Layer 2 of a small transformer language model trained on English Wikipedia (9 layers, counted from 0, width 64).
Take only the direct path to the model's output, skipping the later layers: a vector added to the residual stream pushes a token's score in proportion to its dot product with that token's output vector.

Output vectors of the tokens that the questions are about. A number n stands for (n - 500) times 0.0041.
"r": 475,631,515,756,490,609,500,442,447,729,430,318,412,416,595,480,458,490,459,503,431,643,415,369,750,375,418,396,587,612,584,515,597,567,555,469,495,474,698,401,325,423,322,520,444,586,562,415,578,618,487,610,460,482,473,600,573,315,506,463,202,491,527,514
"fter": 795,147,339,316,503,357,449,368,508,573,434,658,479,394,539,535,637,379,590,753,301,377,428,378,616,314,798,398,527,537,650,285,607,615,517,595,553,557,433,202,298,775,515,489,470,738,402,533,400,205,512,446,765,502,712,483,696,359,429,414,767,748,491,407
"ical": 347,460,383,610,527,625,406,435,560,355,492,467,329,331,373,426,676,220,805,521,306,455,611,456,388,419,370,405,597,701,432,609,410,758,269,365,534,728,554,542,267,633,428,649,726,614,480,391,463,671,383,587,572,398,540,540,646,462,459,420,644,537,467,768
"own": 295,418,238,563,572,647,121,405,474,701,461,547,439,230,660,375,467,539,467,575,352,568,671,337,545,546,469,707,279,584,542,526,346,455,326,492,558,644,496,545,279,510,696,461,534,533,519,487,327,595,270,683,796,679,557,481,824,437,307,460,682,650,510,536
"eal": 729,330,518,550,436,392,260,400,281,570,434,671,491,364,464,275,661,348,236,722,547,561,696,561,640,551,473,578,147,443,331,460,617,331,527,371,631,334,569,321,344,516,662,366,670,665,429,528,702,590,363,491,693,623,604,470,734,344,731,467,483,519,666,518
" known": 459,564,576,516,428,626,200,436,295,578,480,484,750,490,547,301,684,441,550,616,490,433,709,481,350,495,576,629,340,526,436,547,351,632,366,463,478,683,577,401,404,658,531,592,474,569,298,427,288,402,396,498,689,612,470,577,535,360,586,373,682,698,412,491
"estern": 739,514,225,689,456,366,399,518,489,467,462,440,635,432,709,360,349,264,583,683,465,540,519,319,563,534,792,405,322,581,305,578,427,469,492,396,687,568,564,566,315,528,519,425,456,613,451,461,408,344,572,402,568,459,557,335,706,464,645,468,570,591,505,768
"ician": 525,532,575,603,582,582,247,413,459,447,646,552,528,251,272,387,764,400,520,591,388,497,726,400,416,332,558,328,597,629,386,451,401,798,275,469,580,873,552,393,205,850,609,668,551,732,399,431,341,683,435,431,567,683,451,396,409,351,287,330,589,528,550,602
"ected": 631,387,373,799,400,457,329,433,508,217,363,508,547,313,750,359,593,433,361,331,366,493,893,307,472,378,535,685,518,709,538,337,527,953,434,406,616,682,511,430,413,615,542,565,480,466,406,387,538,588,185,580,682,574,495,605,738,265,511,499,423,471,531,559
"pr": 612,385,542,675,231,441,589,781,321,412,434,461,638,439,487,190,378,326,629,554,414,610,702,375,677,410,642,579,535,479,592,469,480,664,632,625,581,545,670,392,492,713,544,388,488,616,469,333,604,350,417,529,474,417,513,606,554,418,263,386,271,703,522,331
"ath": 499,381,492,424,381,434,452,386,445,303,426,412,514,418,431,363,437,405,727,492,383,600,561,522,302,394,620,634,702,549,367,524,554,538,608,471,610,629,374,524,288,503,633,461,714,642,546,547,570,322,622,638,498,567,457,395,566,647,433,525,497,537,552,558
"ade": 602,576,424,534,433,436,423,431,542,458,414,401,482,301,637,404,598,457,465,536,252,333,565,593,380,529,730,567,558,465,699,528,543,609,494,552,572,396,591,453,289,521,618,420,613,557,471,667,519,576,599,348,517,375,514,374,501,474,635,555,380,373,557,587
"ects": 660,333,468,738,427,308,485,370,387,231,611,582,355,218,826,333,671,292,434,404,24,551,793,416,520,383,244,830,418,627,523,450,449,828,437,423,594,673,379,343,414,680,451,524,529,645,397,592,504,635,195,507,719,592,547,530,701,440,595,598,452,490,430,793
"ats": 600,591,412,402,382,393,582,405,435,565,580,469,638,458,351,539,648,533,542,252,477,470,585,619,531,413,525,664,492,645,529,524,588,378,464,468,600,596,613,297,302,704,546,484,483,537,508,419,419,429,620,399,593,591,493,397,478,532,495,517,361,450,437,550
"ern": 517,530,353,479,358,523,431,465,534,529,391,519,584,275,533,341,628,374,430,807,389,591,749,305,575,431,517,520,427,629,657,443,439,601,514,430,541,780,493,389,425,239,398,441,450,762,461,398,610,601,348,357,316,508,497,477,711,524,610,500,357,755,587,650
"ently": 525,396,440,610,615,483,473,528,438,347,406,503,672,298,648,385,563,561,240,542,399,505,465,114,476,408,652,777,665,528,717,487,491,966,340,465,619,651,531,491,302,309,232,718,507,480,367,486,460,533,470,282,761,304,610,459,556,345,499,515,545,495,781,564
"ational": 444,466,383,709,447,445,259,632,593,470,287,386,403,384,377,400,758,327,466,379,405,471,717,468,499,648,705,659,300,548,466,546,385,410,421,483,580,454,615,552,237,728,379,688,609,565,402,481,588,717,571,338,597,404,543,581,472,589,407,499,517,548,416,777

Each question shows what one neuron of this layer's MLP adds at an activation of 1. A number n stands for (n - 500) times 0.0014.

n185: 332,520,471,554,626,419,566,577,498,598,459,522,291,556,300,586,614,562,730,501,349,490,502,458,361,495,609,485,494,444,525,495,595,432,448,422,673,383,396,433,462,333,566,469,482,493,432,604,580,455,496,549,566,669,400,378,466,531,508,555,647,499,506,464
Pushed up most: "ath"

n130: 428,518,561,484,484,535,555,541,531,508,635,577,536,420,587,488,516,556,536,377,380,537,471,352,613,491,468,600,395,515,469,643,647,464,492,761,551,481,585,478,364,519,506,510,550,337,420,465,613,450,630,487,708,352,181,488,358,386,532,343,444,434,454,369
Pushed down most: "ern"

n142: 473,435,451,480,532,395,528,530,532,664,482,301,651,524,472,435,585,507,610,552,377,420,433,519,489,502,563,583,547,341,335,400,460,527,404,531,617,526,669,516,492,607,471,519,617,676,554,613,405,474,582,427,354,508,345,522,488,266,503,476,451,462,330,628
Pushed up most: "ician"

n80: 367,521,522,603,565,470,424,450,607,416,547,546,533,546,372,525,417,518,555,447,514,354,368,627,569,452,578,353,479,531,608,449,398,560,555,524,420,592,300,540,298,369,608,486,385,654,290,720,377,531,450,572,503,553,624,556,592,611,480,408,390,490,433,622
Which two tokens does it push up most, strongest first? "ician", "ical"

n107: 263,516,469,564,573,587,643,360,446,360,431,466,498,593,449,540,599,374,546,461,483,460,542,371,623,488,599,659,455,350,440,354,443,760,366,645,585,389,517,575,606,463,413,414,388,533,500,690,522,501,607,467,519,402,561,479,590,432,518,490,678,544,451,433
Pushed up most: "ently"

n154: 623,451,559,581,553,546,435,526,423,556,508,530,609,343,679,538,588,568,537,458,521,493,433,440,489,557,547,422,449,542,485,572,475,342,484,478,662,528,528,636,572,602,421,479,445,424,539,240,616,434,428,534,550,432,397,490,549,391,436,426,441,384,510,582
Pushed up most: "estern"

n68: 320,428,374,456,567,442,397,467,405,508,477,565,606,584,406,359,548,401,522,461,489,474,435,647,509,447,529,419,678,434,569,453,455,405,457,516,412,603,421,406,481,577,486,566,384,533,451,621,498,423,582,569,542,512,470,674,535,779,413,598,494,544,745,680
Which two tokens does it push up most, strongest first? "ath", "fter"

n12: 521,362,570,318,479,416,637,477,535,431,615,492,349,635,461,516,586,409,583,487,522,406,475,624,453,368,409,353,508,308,509,480,519,509,433,439,556,483,388,455,382,653,530,393,639,518,367,559,540,490,579,562,545,595,448,502,641,581,603,655,545,529,574,372
Which three tokens does it push up most, strongest first? "fter", "ath", "eal"

n79: 539,571,338,369,582,423,510,592,383,579,503,595,399,427,526,454,479,516,503,498,501,485,444,536,659,501,516,505,373,498,340,529,560,507,446,439,368,331,566,399,589,484,589,320,477,632,245,547,660,505,586,464,485,427,407,787,466,603,584,598,465,585,639,554
Pushed down most: "ician"

n181: 578,523,469,449,496,598,501,513,552,430,518,535,402,522,331,560,605,593,471,462,558,675,500,469,620,517,487,553,495,552,703,577,469,411,457,507,547,500,567,338,521,373,601,553,465,421,342,374,494,507,527,432,453,483,519,475,421,638,421,624,482,419,533,334
Pushed up most: "ats"

n48: 438,477,518,430,556,510,520,518,386,569,486,472,483,688,538,519,457,247,617,544,422,458,448,536,568,662,560,529,456,456,605,486,630,404,499,542,739,172,568,450,428,592,388,522,406,478,511,404,301,549,493,491,522,424,502,330,476,590,445,550,590,487,582,520
Pushed down most: "ected"

n4: 404,591,543,594,721,590,511,568,556,415,585,681,461,628,410,496,449,590,337,530,578,669,397,570,475,443,421,589,382,316,454,440,466,548,415,433,531,517,570,471,375,553,428,656,466,554,646,461,382,469,523,432,555,351,321,487,375,408,502,649,463,598,612,540
Pushed up most: "ently"

n33: 575,343,558,455,616,458,508,564,384,559,452,551,485,638,367,574,408,353,563,431,410,455,500,461,611,329,371,631,450,697,587,656,502,501,406,355,540,577,655,585,463,525,484,568,470,645,363,534,547,434,574,491,492,540,467,689,611,252,563,436,439,509,436,447
Pushed down most: "ade"

n176: 436,471,488,388,505,453,456,520,500,429,513,529,544,463,417,494,459,399,664,447,669,397,439,432,504,529,477,375,471,438,803,344,592,355,343,477,559,381,595,543,681,580,714,730,521,399,561,511,569,369,530,468,627,367,445,698,346,519,567,583,539,501,585,721
Pushed up most: "ational"

n18: 527,510,390,314,511,498,707,645,617,413,412,438,443,222,599,487,449,715,653,522,424,567,526,397,433,414,375,387,722,418,546,413,466,638,452,640,587,558,529,381,421,398,747,574,548,397,531,301,684,427,564,536,518,448,406,363,398,609,529,456,705,538,469,544
Pushed up most: "ath"

n122: 522,456,587,483,580,568,465,533,387,476,504,774,493,456,607,405,525,545,537,484,556,601,537,447,536,508,487,550,484,444,531,236,463,421,521,639,471,398,504,540,412,385,463,495,349,585,609,429,407,548,527,481,486,435,628,609,541,583,583,396,517,364,581,456
Which two tokens does it push up most, strongest first? "eal", "ently"

n178: 405,682,486,535,391,494,612,552,623,527,506,393,482,494,765,721,613,592,387,503,484,602,414,482,459,423,569,324,349,653,371,517,449,345,471,338,567,491,557,536,542,540,595,547,391,588,379,376,470,471,507,583,557,447,493,556,619,324,547,413,532,415,353,590
Which two tokens does it push up most, strongest first? "estern", "r"

n85: 429,370,468,461,507,464,522,538,443,508,384,415,447,578,502,587,473,499,506,470,393,517,547,575,439,546,504,409,623,539,483,510,525,507,507,547,580,436,655,546,687,472,576,552,509,431,457,654,510,479,525,480,471,541,407,560,448,479,485,585,497,446,497,405
Pushed up most: "ade"

n21: 540,467,318,519,609,450,533,691,414,536,425,339,518,499,463,561,425,462,476,310,289,575,661,264,391,579,337,595,535,605,507,557,458,537,395,604,463,552,516,280,593,475,627,641,501,642,443,382,447,507,498,463,306,701,456,624,529,615,587,580,614,441,646,626
Pushed up most: "ects"

n161: 523,426,427,414,484,600,489,465,498,558,425,577,278,705,336,489,430,758,494,501,406,594,620,507,562,359,446,521,511,692,501,325,428,497,556,504,540,497,641,637,415,247,485,549,508,647,421,454,471,522,525,448,387,609,654,397,576,535,508,413,565,523,835,334
Pushed up most: "ern"

n136: 502,592,451,505,492,492,485,358,490,604,629,647,551,411,475,397,596,508,450,362,466,382,642,598,558,582,384,492,398,600,455,694,644,331,486,370,421,622,514,432,368,712,358,395,564,493,425,469,431,575,636,477,353,404,303,500,557,499,491,684,544,583,378,421
Pushed up most: "ats"

n150: 401,340,548,470,488,506,468,522,574,467,500,671,390,406,473,480,632,344,332,585,534,695,495,441,543,484,407,684,450,526,627,401,546,458,418,525,461,608,546,610,487,395,428,547,431,622,493,556,376,484,366,658,429,366,345,452,574,271,566,537,621,366,491,696
Pushed up most: "ects"

n82: 619,521,533,406,599,727,542,659,396,664,670,520,408,543,575,445,519,582,441,502,641,531,389,371,523,580,444,495,413,273,426,589,558,526,380,578,604,438,635,353,540,662,530,441,489,497,428,414,378,479,414,539,554,509,317,423,400,466,489,368,696,408,410,595
Pushed up most: " known"

n3: 651,564,490,438,347,399,689,530,501,533,475,620,406,613,463,492,611,614,465,452,532,454,422,599,483,534,521,565,287,482,397,627,374,597,338,571,617,371,533,608,412,375,312,492,595,459,453,569,401,473,483,604,447,363,498,616,382,554,380,621,562,596,581,470
Pushed up most: "ational"

n47: 541,667,471,571,606,539,506,540,352,433,548,647,445,581,625,510,539,538,209,541,552,444,318,534,482,634,489,494,518,381,697,548,601,470,453,691,590,495,431,484,379,662,418,685,474,584,364,372,351,404,502,588,734,245,323,183,511,460,225,547,501,542,469,603
Which two tokens does it push up most, strongest first? "ently", "fter"

n144: 527,575,444,493,531,487,400,428,436,493,437,371,485,366,592,455,546,530,425,509,495,495,449,551,504,481,524,507,446,542,435,563,562,588,566,547,653,426,550,536,471,383,595,549,536,632,392,584,538,413,504,477,491,610,567,616,520,472,487,412,432,486,673,384
Pushed down most: "ical"

n103: 365,501,673,439,682,454,459,670,603,561,593,535,619,370,639,646,548,847,487,645,501,427,504,531,380,343,522,391,432,423,516,290,615,757,556,665,451,456,482,604,304,357,492,488,480,349,426,337,542,475,509,367,458,420,502,521,521,471,492,524,390,377,652,407
Pushed up most: "ently"

n41: 472,560,359,484,467,478,591,538,279,484,527,558,522,466,533,421,545,383,655,533,681,468,470,535,566,501,477,517,453,509,515,534,386,484,468,486,588,427,689,509,446,549,479,267,405,595,554,522,441,528,482,410,425,517,666,719,317,452,461,362,563,514,437,770
Pushed up most: "estern"

n111: 563,581,482,408,521,353,453,451,472,556,549,440,229,491,569,653,629,349,532,445,436,413,464,592,490,464,521,550,521,495,621,458,566,574,552,485,530,450,448,453,482,632,591,499,471,345,422,582,523,447,450,636,376,666,460,389,528,579,397,542,546,616,303,303
Pushed up most: "fter"

n17: 361,465,518,507,427,589,542,583,496,575,485,544,388,367,500,455,400,465,654,606,444,485,501,577,376,459,638,697,448,520,636,452,420,535,513,601,545,477,442,543,553,602,490,372,522,575,523,554,479,502,555,496,659,411,360,446,449,444,457,454,658,502,469,396
Pushed down most: "r"

n78: 511,649,504,503,534,501,729,443,609,328,541,404,609,588,602,453,462,502,467,518,357,361,400,412,419,522,373,485,599,568,463,482,499,353,509,505,601,476,588,585,447,587,451,483,411,588,443,459,597,514,496,490,684,430,452,469,549,491,450,569,631,524,342,417
Pushed down most: "eal"

n98: 335,506,563,579,533,522,481,580,446,650,532,686,457,504,494,493,484,578,498,571,599,545,689,409,600,379,610,484,500,417,577,468,317,643,424,557,415,497,447,527,550,395,444,542,447,469,489,436,390,524,472,482,360,405,567,502,465,375,721,583,432,415,540,477
Which two tokens does it push up most, strongest first? "ently", "ern"

n164: 703,383,515,597,576,507,506,433,504,494,425,586,410,480,463,458,449,817,552,507,450,434,347,348,709,437,469,536,474,406,486,397,601,458,410,601,639,516,462,546,509,347,328,480,573,567,547,579,550,515,494,490,636,588,548,384,562,651,486,584,509,434,374,449
Pushed down most: " known"

n32: 620,356,462,412,615,538,520,550,649,362,515,701,437,530,668,526,526,422,454,482,471,547,430,542,532,600,589,471,483,632,503,421,565,153,377,709,510,561,583,411,494,425,465,640,416,707,469,454,491,488,414,572,494,507,504,305,503,533,534,471,418,468,469,444
Pushed up most: "fter"